Layer 8 of a small transformer language model trained on English Wikipedia (14 layers, counted from 0, width 128).
A neuron's activation on a vector x is SiLU(gate . x) times (in . x), where the dot is the dot product.

Input weights of the MLP neurons that the questions are about. A number n stands for n times 0.00052.
n5 gate: -66 92 104 -302 -161 129 -67 207 0 -31 129 297 199 126 -97 142 183 129 83 9 -9 -150 35 58 180 -156 384 -35 106 121 -115 44 243 -84 329 -163 -5 312 67 -109 -88 -115 -85 -183 48 -136 -96 200 -22 96 119 4 31 -40 -155 39 -126 -71 103 115 -126 223 -115 80 187 101 100 -342 -307 53 -440 213 58 -202 -48 -168 0 90 -288 76 217 -143 -53 44 -36 61 -23 4 0 -44 160 70 4 -106 27 -31 -211 -183 -40 147 -4 282 -26 -335 167 -23 -72 126 27 -61 -292 149 76 -133 135 55 22 -13 13 -161 76 80 -72 150 22 186 50 110
n124 gate: -128 214 34 -222 -134 -10 -50 -153 -335 -5 109 -94 -34 19 -98 15 64 189 306 61 127 19 -98 -90 75 -104 321 5 89 85 123 -68 197 -242 10 81 20 181 -218 -161 44 -440 -79 174 93 127 -87 -292 -183 -242 181 -169 -343 -109 -133 34 -125 -15 -140 216 -10 -117 20 122 -89 -425 286 -202 -20 300 141 -59 119 303 -137 48 30 -201 -170 15 49 324 64 -69 -10 10 -40 -65 138 143 -54 210 -35 79 -10 109 44 -83 123 74 134 -25 161 45 -105 -25 184 236 25 -78 306 15 -274 69 -302 346 271 -20 -164 50 89 189 100 -339 234 -161 222 -34
n172 gate: -127 68 82 69 -237 211 -69 -94 171 183 270 -39 259 65 -165 -137 98 123 72 0 -5 76 102 -189 35 -5 154 136 93 -258 235 -240 -98 -34 93 175 -70 -204 123 -145 83 -407 182 -192 -239 155 -29 -177 -260 332 -131 -153 121 -5 15 53 -304 98 -401 190 178 125 157 -46 29 223 39 -83 -15 -59 -154 285 98 -107 146 -19 25 -249 -135 -5 -34 -5 -179 156 -227 268 -35 222 479 -152 113 -34 20 -200 -25 0 -92 226 64 98 89 -163 -213 -212 -25 -274 10 -229 64 44 198 -90 -10 -220 -30 176 39 69 -158 -301 -44 -192 154 -5 178 -95 170 199
n292 gate: -27 63 -227 50 -78 224 -82 12 -23 244 105 -155 32 156 9 160 -105 197 143 84 86 -26 -236 -222 153 91 148 63 -191 -180 155 0 36 255 324 -132 -107 -77 228 -162 272 -296 78 -224 -91 23 72 -219 41 71 145 73 122 9 -114 -18 -51 -46 -60 -118 230 130 -187 82 -132 113 179 105 306 86 -143 59 -196 176 140 -124 0 79 -94 32 281 -110 -18 145 -188 -160 -65 -179 27 68 5 270 -164 -163 -60 -124 23 -197 87 -82 -211 129 41 -257 79 255 -69 -139 362 -77 9 97 -142 -27 -23 -30 268 -141 -230 18 352 165 319 95 197 -88 -68 -14
n306 gate: -345 -279 -170 96 124 32 -78 138 209 -14 -18 100 -14 -282 263 -174 -105 106 260 -117 -140 322 -82 -199 -311 0 180 -104 -114 18 269 -170 -36 -100 124 124 -14 -9 -311 -23 -122 -41 -147 316 -394 -226 -139 41 18 -22 -172 28 344 -59 -155 -63 -65 242 -120 -9 -14 -220 -46 56 14 -99 -166 142 46 18 63 -270 -9 126 -394 98 -128 102 76 32 159 60 -81 -95 156 9 -5 96 -118 -128 41 -144 -82 -18 -143 -50 -54 13 50 -23 -87 346 -68 14 -218 98 -14 -213 133 -208 9 162 -32 96 139 -30 -132 -64 69 262 -82 239 -79 50 83 -117 -94 -68
n5 in: 341 324 -260 235 68 50 -231 148 0 27 -203 -63 243 0 -49 162 -118 -54 -159 -28 -143 -91 94 0 23 -194 71 -205 243 -173 -108 102 -81 -18 -131 -109 365 80 154 207 -188 -198 -100 -100 179 236 186 131 208 13 54 -159 201 -99 -149 103 -5 86 91 -85 -114 -62 90 47 18 -49 75 9 -154 -9 124 -95 -104 -339 76 -184 5 18 155 114 36 27 62 -108 9 -84 105 -36 -162 -54 -90 -232 108 -18 -141 136 327 -195 -68 68 -309 87 120 213 -41 -129 -241 -261 27 -31 120 -284 32 -14 18 -145 -347 -208 100 36 217 82 229 40 77 147 -89 -143
n124 in: 175 -9 -9 -76 -130 -286 182 -196 -332 120 205 110 -104 59 -411 -200 -24 -34 211 -127 218 41 -261 121 78 33 103 0 29 -347 76 145 14 33 -105 5 -39 42 158 -160 199 -176 29 72 123 -226 -178 67 33 -93 440 34 -24 -205 52 71 165 -114 221 19 96 -23 48 -41 -167 -462 243 57 -368 -62 -61 301 -110 99 5 -102 -100 -160 52 0 5 236 38 95 -86 -51 73 120 14 -86 263 75 24 109 198 196 71 -183 238 -144 110 29 344 -106 131 -73 -250 121 -58 42 197 19 24 86 -179 117 262 -100 -120 -53 -86 125 53 -242 206 19 -179 -218
n172 in: -35 280 132 90 131 -120 -180 82 283 -131 -330 20 25 251 59 255 265 191 -15 148 -69 -58 10 -96 -147 0 -64 15 -194 35 -110 -157 -15 -120 -135 -14 -200 -5 -20 275 263 180 -25 105 99 148 201 -55 -10 73 99 -126 -282 -55 145 -89 -36 -145 414 -15 -247 -49 -334 85 -185 247 -270 75 15 -124 5 150 295 -351 35 -476 45 -274 5 -35 -343 252 -79 347 342 29 132 115 -5 180 -220 -44 50 253 81 -55 144 206 -65 -60 -25 151 10 85 76 -76 5 -269 -176 -20 -79 177 292 -40 -20 -274 20 -85 0 60 -280 -65 -35 84 15 153 -98 -59
n292 in: 0 195 -180 -32 301 -198 -5 168 -344 135 161 60 -110 -105 -87 -203 -152 23 -72 -61 78 164 -179 65 271 175 -213 -264 202 -144 193 145 55 -69 51 27 269 128 83 -47 -206 170 129 -222 -9 59 -68 -180 -124 -5 32 32 141 110 120 259 -211 207 -423 -275 -135 -281 -184 22 18 109 -32 -230 46 106 -154 300 -9 32 -55 36 -102 206 -226 -88 -133 -88 0 -5 -51 -90 -75 42 -87 -143 65 287 -180 -32 163 199 18 -77 -207 -287 32 195 -82 -65 150 -103 9 -173 69 23 -217 42 -190 87 -333 -122 -106 124 -23 121 -166 83 178 165 42 -165 -17 -114
n306 in: 90 -121 -40 191 -37 27 32 50 -113 0 200 254 -63 276 18 64 155 50 -285 -121 -405 -52 36 -46 -92 -73 -94 152 -27 -165 -132 138 -32 -14 -23 285 139 13 55 -102 -59 -95 132 200 -59 -220 -258 168 -54 27 85 229 -148 -27 254 40 120 -14 252 -45 96 4 -190 -142 -204 -170 40 -14 -73 -50 200 114 -136 27 103 31 -105 -124 71 110 5 242 193 0 -192 9 254 59 27 222 200 -148 50 406 -55 -118 -99 -151 -190 50 -105 64 179 -68 -41 286 -101 -184 55 -22 125 129 155 -358 360 214 -226 372 -133 41 55 -132 14 23 -82 42 -157 157

Each question shows a token from some text and the vector x that enters the MLP there. A number n stands for n times 0.012.

" first": 95 -30 52 -49 -70 117 74 22 -20 -134 149 24 32 160 47 -153 -159 12 18 -54 24 -148 -58 21 -42 111 42 -55 -88 -127 2 -66 36 -46 54 -68 -23 -112 -183 36 22 51 -70 -145 64 -82 55 -65 59 29 -20 125 74 25 40 70 136 103 -121 -24 -27 -39 69 -11 21 58 -299 74 120 24 28 43 -80 -131 -139 16 56 214 -24 -65 -67 -107 -72 -57 192 -16 -108 -102 81 -48 -34 -69 100 19 -62 -271 -14 -27 -67 -18 -83 -155 123 51 61 39 137 70 -21 58 -110 65 24 -2 24 32 -101 6 -10 61 36 -101 9 58 -48 -312 44 -4
The neuron with the highest activation: n124

"ast": 94 0 96 -48 13 -56 -59 28 -68 -71 -50 -19 53 21 59 -34 6 37 32 109 19 -173 69 99 93 -25 -142 -149 -124 57 -72 76 34 -97 -47 141 129 79 -9 109 17 -45 -104 47 98 -86 44 175 37 -5 20 -232 80 52 -2 167 166 102 -138 -99 -82 -38 -181 26 -29 -78 15 -143 61 48 158 -94 -211 130 -62 -97 12 -190 27 115 30 24 80 -95 8 -78 6 -31 84 52 54 -32 -37 7 30 24 94 90 96 2 127 84 -121 42 209 86 28 89 239 49 -46 30 -102 -66 95 34 264 34 105 -68 3 -80 -35 -64 -88 -30 37 -174
The two highest activations, in order: n124, n172

"ife": 58 34 76 -107 -26 111 31 110 165 31 -75 -47 -40 125 79 -178 -63 49 -40 10 104 -166 25 58 98 3 -84 26 -52 -40 -74 -65 -16 68 -30 -76 45 -3 51 -147 43 -68 199 56 83 133 199 -36 86 75 -25 61 -55 -32 -36 39 118 -22 7 -54 101 65 67 -113 -19 99 -50 -28 41 162 -20 101 -6 -4 49 -36 85 -54 55 35 24 -28 -19 -56 93 46 27 -61 22 -139 8 -7 -63 -116 59 -58 102 -85 -21 113 -152 -66 -92 112 -50 -44 64 61 -135 -113 103 -7 -93 107 68 -53 -185 148 63 65 144 -7 71 69 -19 2 17 -68
The neuron with the highest activation: n124

" other": -29 -16 -90 10 -176 202 -25 27 -103 1 -55 -28 15 167 51 -68 30 104 51 -23 -15 -179 111 -78 154 27 39 46 36 -8 18 -54 -9 -24 45 -28 -45 -10 104 39 41 20 3 24 -70 -150 191 -72 -92 72 107 43 117 26 -98 148 60 160 -172 -66 74 -95 21 78 -63 93 -67 142 17 -86 46 -68 -50 -120 -89 42 -117 2 -16 -57 -3 37 -133 92 310 8 84 -129 -29 74 -65 25 -13 11 1 -82 -18 -12 -20 -132 30 -121 20 101 -29 -17 152 -54 1 69 58 12 2 -138 -45 33 0 19 113 88 -90 -158 -45 -9 24 -96 -9 21
The neuron with the highest activation: n172

"t": 141 -19 15 -12 35 7 -105 140 -74 28 194 -193 183 93 20 159 -33 -22 -116 62 -32 -177 5 31 -49 62 -39 -71 13 46 10 -2 -81 68 23 -48 -70 91 -75 -60 -40 126 -142 -45 22 25 -47 77 -86 -62 60 -136 13 0 -14 55 -4 131 34 -110 -59 -85 -150 42 24 -103 -24 64 100 91 -68 -38 -21 -38 -16 -56 -56 -154 11 16 -64 -114 -77 -29 -197 -56 -157 39 4 -49 37 6 -52 71 -67 -75 -59 -27 126 -30 79 -180 -145 -12 73 10 73 75 84 109 -30 20 -188 68 63 -89 -39 135 -14 -73 -35 -87 -92 -86 84 85 78 -77
The most active neuron and its activation: n306, at about 0.12

" an": 83 3 -117 -93 -4 55 -40 34 150 -36 59 53 47 171 18 -5 -23 -9 203 -184 121 -49 101 -88 15 -45 149 -72 81 80 -56 76 -24 -10 -20 -70 -36 -16 -18 96 -3 105 110 32 -45 34 83 100 -7 -18 1 -42 53 31 -8 78 144 175 195 -89 114 -14 -35 84 -74 -98 -130 62 -135 124 -184 -97 -62 -66 -152 113 73 124 -52 -212 47 -15 -9 -133 51 -110 101 56 -105 -45 81 -35 -50 -36 15 9 -156 -61 18 8 22 -48 53 190 -26 3 64 130 -75 39 43 19 76 64 -12 99 55 -106 -49 46 -19 99 -41 172 -62 -67 -52 -131
The most active neuron and its activation: n5, at about 0.41

"After": 38 28 70 -1 93 94 6 17 -52 26 34 -96 5 133 -20 111 4 -21 61 83 95 -216 1 59 130 134 41 -58 67 -20 -90 -73 46 -20 30 -128 33 -3 -96 -142 -57 26 -82 -44 12 36 -40 71 -6 -49 44 -96 -208 -37 95 -93 104 96 80 -124 -42 26 -57 112 8 -86 -287 169 117 -36 -95 145 96 -46 -117 -49 -56 -66 7 -74 -2 29 -48 -96 60 8 22 63 -55 -19 20 19 78 -3 -90 126 54 -114 132 -45 110 69 21 -75 82 -71 92 86 42 15 85 28 -14 134 -33 -62 -190 24 -80 -134 27 25 44 -164 84 -138 22 -139
The neuron with the highest activation: n124

" as": 44 -31 -111 -107 119 80 85 42 71 8 -50 -36 -108 164 10 87 -2 -81 164 -1 66 -144 -44 -82 -162 72 54 -81 -238 -23 38 -9 14 -25 -50 -83 -18 26 123 20 110 -4 5 -131 217 121 82 140 16 8 134 211 -26 -30 -6 -114 134 24 175 102 71 7 -24 83 29 -38 -126 110 22 -133 6 -51 175 21 -110 -5 45 -4 70 146 69 -34 8 -100 114 -13 143 117 209 -17 -107 -46 -74 7 -66 39 118 36 86 53 -11 -53 70 27 97 -22 -42 -29 135 73 -37 63 60 142 -63 -67 -35 -80 -74 45 -60 81 72 20 5 74 -31 -86
The most active neuron and its activation: n306, at about 0.095

" d": 78 -41 -91 93 -75 -82 -61 184 -25 -89 -104 159 -40 -8 11 -6 15 -42 -32 -62 -14 -100 -62 -7 30 -167 45 12 168 -36 -18 168 -64 -84 19 28 -132 69 -92 -31 84 28 139 -124 -150 84 -44 -89 51 82 57 -213 131 -64 -220 12 -40 91 26 -24 25 -71 40 52 -10 57 -9 41 160 -23 -106 55 -47 16 -8 -36 77 -35 130 -34 28 -84 -76 -32 61 -142 26 -27 102 -25 -5 -17 92 -183 59 -42 83 -22 -58 -42 28 -79 -77 -150 -88 78 -61 -22 104 -52 125 52 -18 -66 -167 17 0 4 -13 12 151 47 -43 108 -22 10 -67 -85
The three highest activations, in order: n292, n5, n124

"ars": 98 34 71 57 -53 -5 -15 27 -29 -123 -235 122 76 193 -42 4 -47 -89 -130 -31 -26 -255 -87 12 2 101 19 47 198 93 -70 -43 -6 -112 -114 -65 8 74 -195 107 -21 32 -135 -45 160 96 69 55 -7 15 85 122 1 34 92 19 -5 -22 72 8 -47 -109 -11 -42 -42 24 46 12 -35 -46 54 22 -33 -28 142 3 -52 -7 91 29 61 -43 -12 18 11 -23 71 29 69 48 49 3 132 -30 1 19 115 110 60 -37 -82 42 17 82 49 165 -18 -67 -32 88 -46 -17 70 -59 89 63 -59 -23 -10 153 164 -34 -48 -70 -31 247 4 -55
The three highest activations, in order: n292, n5, n124

"u": -70 -44 114 92 20 37 -23 111 -93 89 27 -173 14 41 -53 23 -26 179 -35 124 24 11 83 -122 31 8 -53 -37 -160 64 25 74 -25 35 -96 12 216 -116 -50 145 -2 83 32 -87 38 -107 -41 -36 38 55 -73 -112 106 85 91 -60 36 63 -24 63 -52 -95 155 -94 41 -191 152 -64 70 118 165 12 -7 -24 18 28 67 -142 41 -149 -59 -66 -1 -50 77 -189 102 -122 -118 12 -130 -55 102 -117 93 33 -21 -31 106 -19 -56 41 166 82 18 93 -19 -67 91 125 84 -166 -100 79 64 -85 14 -78 -94 71 41 -174 182 6 -18 -25 -52 -140
The most active neuron and its activation: n172, at about 0.17

" his": 204 42 -121 81 24 -42 -53 16 -38 16 143 58 79 206 -50 -67 25 40 81 41 -31 -74 136 -122 -63 33 137 61 63 -19 -240 1 -22 -88 -10 10 -28 83 -320 61 -105 56 39 103 -53 -55 82 31 -37 90 -5 -8 56 -39 115 -49 136 154 41 -72 35 -110 -25 59 -35 31 -61 49 65 111 46 -26 9 92 -96 26 1 167 -79 4 -35 -50 -76 -3 36 -23 -42 12 92 -9 60 -25 37 -42 -9 80 -97 -85 134 -20 -92 -173 82 46 225 -4 172 107 -30 1 -51 -32 -105 69 75 95 -115 89 -107 -48 -53 -109 67 -148 -3 -179 -24 -20
The three highest activations, in order: n306, n172, n5